Layer 6 of a small transformer language model trained on English Wikipedia (15 layers, counted from 0, width 64).
A neuron adds its activation times its output weights to the MLP's output. To switch it off is to set its activation to zero at one token and run the rest of the model.

Output weights of the MLP neurons that the questions are about. A number n stands for (n - 500) times 0.0014.
n11: 719,555,339,463,474,494,620,519,468,423,606,569,556,677,420,576,552,710,626,353,427,515,429,705,367,421,313,411,452,322,543,452,481,463,630,425,483,681,158,352,709,462,546,402,598,575,352,347,422,425,490,558,578,433,491,641,355,508,575,532,728,647,458,404
n43: 543,327,484,442,582,698,494,673,262,281,547,457,363,338,449,663,589,483,441,801,635,579,429,363,477,527,438,584,492,652,500,630,465,619,528,663,286,478,546,169,541,555,320,505,476,554,560,505,379,323,457,690,555,377,552,429,537,850,318,614,473,436,455,473
n54: 487,518,543,675,502,383,476,589,633,450,493,347,576,533,341,695,313,728,388,498,377,321,439,684,630,794,612,324,557,676,558,419,452,574,449,587,366,468,359,443,378,492,424,524,535,518,372,353,574,886,699,510,253,649,389,427,481,344,527,424,407,450,449,526
n112: 613,685,540,507,734,521,393,387,674,296,427,418,796,388,424,860,579,429,378,716,486,421,438,462,579,495,491,472,504,479,560,571,513,545,604,592,418,404,528,346,423,365,507,657,484,272,362,550,515,386,545,572,316,424,355,525,508,456,463,496,356,501,616,702
n144: 616,538,337,444,538,400,402,340,694,539,400,535,364,538,594,468,540,465,438,345,446,594,610,595,493,720,561,342,474,719,621,413,462,592,444,629,660,504,483,523,531,555,541,424,484,410,330,430,534,601,555,389,476,631,613,515,370,510,451,479,462,557,264,462
n153: 411,519,562,533,514,524,332,647,561,493,659,445,545,261,525,400,492,325,521,590,547,435,352,660,453,486,274,537,501,646,516,316,309,589,386,662,650,568,511,395,644,461,338,416,370,603,879,484,663,626,871,314,494,454,393,578,554,513,487,531,366,613,288,492
n160: 467,686,666,659,463,573,559,634,542,526,514,264,593,597,381,470,476,502,428,306,298,528,318,525,447,313,544,449,505,584,467,546,372,530,445,473,337,561,545,475,539,534,538,428,616,663,503,498,451,523,538,314,377,658,494,368,556,473,552,457,503,484,761,519
n190: 443,476,565,552,238,636,444,463,601,452,614,506,530,485,353,622,448,691,460,537,451,339,545,715,457,453,725,436,388,515,726,191,540,519,608,362,543,455,460,711,443,388,502,498,462,482,561,698,546,734,416,504,550,470,398,520,391,393,486,520,455,552,401,605
n209: 517,638,499,500,610,267,394,602,363,578,339,677,840,411,554,495,613,314,758,550,685,474,493,573,521,496,639,261,568,488,483,739,298,445,490,9,633,537,527,585,502,495,508,752,469,348,273,519,611,574,513,489,543,572,463,586,362,369,270,616,402,556,375,499
n218: 448,590,334,386,497,586,458,426,722,203,363,423,412,475,498,491,692,497,517,651,626,563,488,460,684,546,444,502,550,469,315,319,348,624,496,555,574,429,412,412,565,452,392,502,907,495,549,469,470,207,311,608,396,488,767,371,289,758,450,773,537,375,703,686
n222: 427,541,458,366,599,340,411,526,438,732,485,604,571,772,764,478,534,628,507,477,549,571,469,524,406,597,519,482,667,611,324,504,499,330,481,476,403,382,424,750,456,626,460,443,529,708,629,104,344,413,427,495,515,368,446,523,375,508,517,507,333,429,519,734
n229: 531,446,421,487,405,479,427,533,444,410,300,441,718,593,745,597,621,461,551,807,723,522,510,552,606,380,407,368,490,444,520,318,354,538,533,493,382,472,497,517,460,395,474,486,376,426,435,484,609,520,411,675,482,469,404,649,516,519,508,595,473,488,696,463
n236: 473,359,667,512,525,606,341,685,551,535,335,552,487,583,536,559,615,676,388,424,356,484,450,376,693,543,446,547,445,150,486,410,585,788,491,448,301,588,506,342,557,465,502,696,548,229,632,563,636,582,597,389,501,361,495,281,647,647,669,331,350,530,506,403
n242: 303,745,483,345,635,596,541,388,318,311,411,511,552,638,405,478,607,610,469,441,495,673,602,827,590,469,624,349,370,598,443,488,562,280,490,493,475,343,258,594,544,448,418,396,599,493,507,512,645,535,699,401,458,489,216,512,540,371,500,661,621,437,531,510
n254: 423,502,395,477,499,545,585,562,672,382,443,259,542,429,531,738,348,592,510,447,466,464,431,378,558,440,515,599,441,359,376,381,495,359,564,299,445,730,592,379,346,399,640,548,643,443,589,643,365,680,578,551,573,701,523,332,533,409,564,400,605,488,768,600

Each question names a token from some text and the token that comes next. It shows the activations a of the neurons there, in the order above. A number n stands for (n - 500) times 0.005.

Then comes g, the gradient of the next token's log-probability with respect to the MLP's output, scaled to length 1. A neuron's effect is roughly proportional to its activation times (output weights . g). A number n stands for (n - 500) times 0.00094.

"y", then "al"
a: 487,562,586,472,472,499,466,565,728,468,555,504,499,506,483
g: 550,509,621,479,585,611,393,411,558,267,520,623,798,495,730,621,341,758,516,278,593,621,464,386,273,341,433,493,577,539,291,639,671,592,629,354,444,600,574,428,695,351,502,677,441,529,214,609,283,484,653,456,245,395,456,380,513,565,637,360,545,375,506,521
Which neuron, switched off, lowers the next token's probability most? n209

" art", then ".\n\n"
a: 618,475,496,493,532,479,494,481,466,487,609,477,471,488,478
g: 467,553,737,498,420,343,634,513,428,368,581,582,375,728,459,375,357,315,361,771,433,546,385,435,415,681,520,624,628,251,576,574,396,587,380,407,479,233,552,737,512,544,608,580,485,638,560,573,726,250,251,433,628,329,629,458,301,605,548,673,513,347,483,618
Which two neurons, each switched off alone, lower its probability most, in order? n222, n254

"omin", then "ican"
a: 478,498,496,489,761,472,472,466,496,487,494,477,625,513,476
g: 549,306,509,599,356,617,500,287,527,579,283,630,397,479,495,461,420,658,712,415,633,532,385,582,354,455,478,486,376,373,520,541,664,663,767,559,678,606,620,572,474,437,352,608,596,225,580,291,652,470,313,184,492,622,566,228,612,715,445,582,384,667,502,384
Which two neurons, each switched off alone, lower its probability most, in order? n236, n144

" from", then " Kh"
a: 469,495,466,467,471,490,467,466,686,550,471,827,491,475,467
g: 486,389,465,291,408,646,485,456,707,334,409,831,576,639,319,449,504,552,470,369,356,618,705,643,705,418,536,380,544,514,528,645,456,624,765,369,586,734,410,315,496,557,390,641,543,423,432,665,356,372,567,545,561,365,344,201,313,673,370,435,443,676,458,538
Which neuron, switched off, lowers the next token's probability most? n209

" Ch", then "as"
a: 507,487,483,630,482,482,516,481,538,479,484,483,470,493,472
g: 554,679,636,343,431,575,412,385,780,402,455,357,580,541,422,251,655,487,575,537,656,511,243,547,341,535,573,749,595,569,592,354,632,365,556,425,484,626,588,433,529,574,454,684,505,156,587,470,567,670,480,557,446,500,381,193,527,580,716,398,391,380,612,215
Which neuron, switched off, raises the next token's probability most? n236

".", then " He"
a: 541,614,491,493,468,470,480,482,474,714,568,478,467,483,477
g: 521,642,480,298,634,526,155,200,505,321,320,621,450,260,616,209,440,593,452,432,350,560,533,559,700,371,362,646,543,402,624,411,546,730,630,431,504,464,305,460,486,636,248,448,499,630,398,610,561,626,674,447,536,572,581,632,524,528,576,461,540,679,721,582
Which neuron, switched off, lowers the next token's probability most? n218

"ification", then " of"
a: 470,467,471,468,567,481,468,497,488,492,473,605,495,475,468
g: 511,362,322,316,428,693,201,522,681,622,329,466,617,527,748,507,607,382,384,441,609,437,424,506,494,558,455,502,571,410,751,407,441,576,463,452,520,429,855,489,437,322,198,684,425,521,290,570,430,637,541,337,612,712,447,508,437,563,306,648,610,734,512,500
Which two neurons, each switched off alone, lower its probability most, in order? n229, n144

"ay", then " l"
a: 473,467,514,472,477,481,466,478,705,797,564,519,498,467,573
g: 468,563,495,475,439,473,397,326,384,576,708,741,723,636,433,391,482,405,763,508,277,482,780,540,631,609,477,188,683,525,369,553,632,707,514,442,536,453,487,526,378,622,548,306,786,691,517,536,302,341,498,535,370,392,502,430,399,536,566,347,366,236,467,534
Which neuron, switched off, raises the next token's probability most? n254

"ces", then " that"
a: 691,483,481,499,470,466,488,492,476,468,636,466,496,483,470
g: 470,727,212,291,644,430,374,449,437,484,528,379,492,349,644,447,628,284,584,509,626,511,540,423,554,633,667,481,514,626,564,433,378,507,463,443,613,162,812,589,436,455,696,576,518,827,385,709,405,457,546,541,346,588,382,721,325,537,357,403,580,322,481,505
Which neuron, switched off, lowers the next token's probability most? n222

" b", then "at"
a: 467,548,467,871,473,488,478,468,466,481,482,837,474,494,498
g: 334,618,478,468,659,452,478,458,467,439,468,431,749,377,579,596,540,659,606,656,364,391,664,465,690,535,268,484,691,558,454,320,376,874,252,448,425,457,487,464,364,860,454,724,244,607,481,509,522,371,390,456,584,671,381,336,471,467,486,550,385,381,646,485
Which two neurons, each switched off alone, lower its probability most, in order? n112, n229

".", then "F"
a: 572,708,480,497,466,467,494,485,466,709,619,488,485,490,467
g: 594,503,538,629,475,544,647,309,386,558,212,263,556,445,549,455,403,731,470,582,463,522,594,411,419,540,403,615,226,465,494,357,369,562,442,397,435,379,427,368,411,544,434,380,455,474,695,205,869,546,613,530,668,552,648,312,684,424,521,687,536,708,687,682
Which neuron, switched off, raises the next token's probability most? n254

"i", then "ote"
a: 487,474,466,651,566,467,508,570,490,468,497,469,472,536,476
g: 503,599,174,497,463,242,447,575,563,527,253,479,607,577,314,361,736,525,399,559,532,352,468,348,646,529,578,447,602,472,618,509,673,688,363,365,482,445,493,838,559,669,653,668,608,548,304,588,294,594,407,524,442,452,401,244,513,542,505,501,735,263,567,571
Which neuron, switched off, lowers the next token's probability most? n153

" re", then "ac"
a: 576,511,498,467,466,607,476,475,476,473,551,585,491,467,475
g: 425,587,468,543,587,535,465,434,177,653,331,332,631,593,323,311,697,588,500,396,809,410,713,371,435,496,616,564,442,613,605,615,576,527,607,449,625,412,578,424,662,651,737,457,469,321,405,494,407,388,658,451,650,349,619,260,400,556,649,359,371,411,591,220
Which neuron, switched off, raises the next token's probability most? n153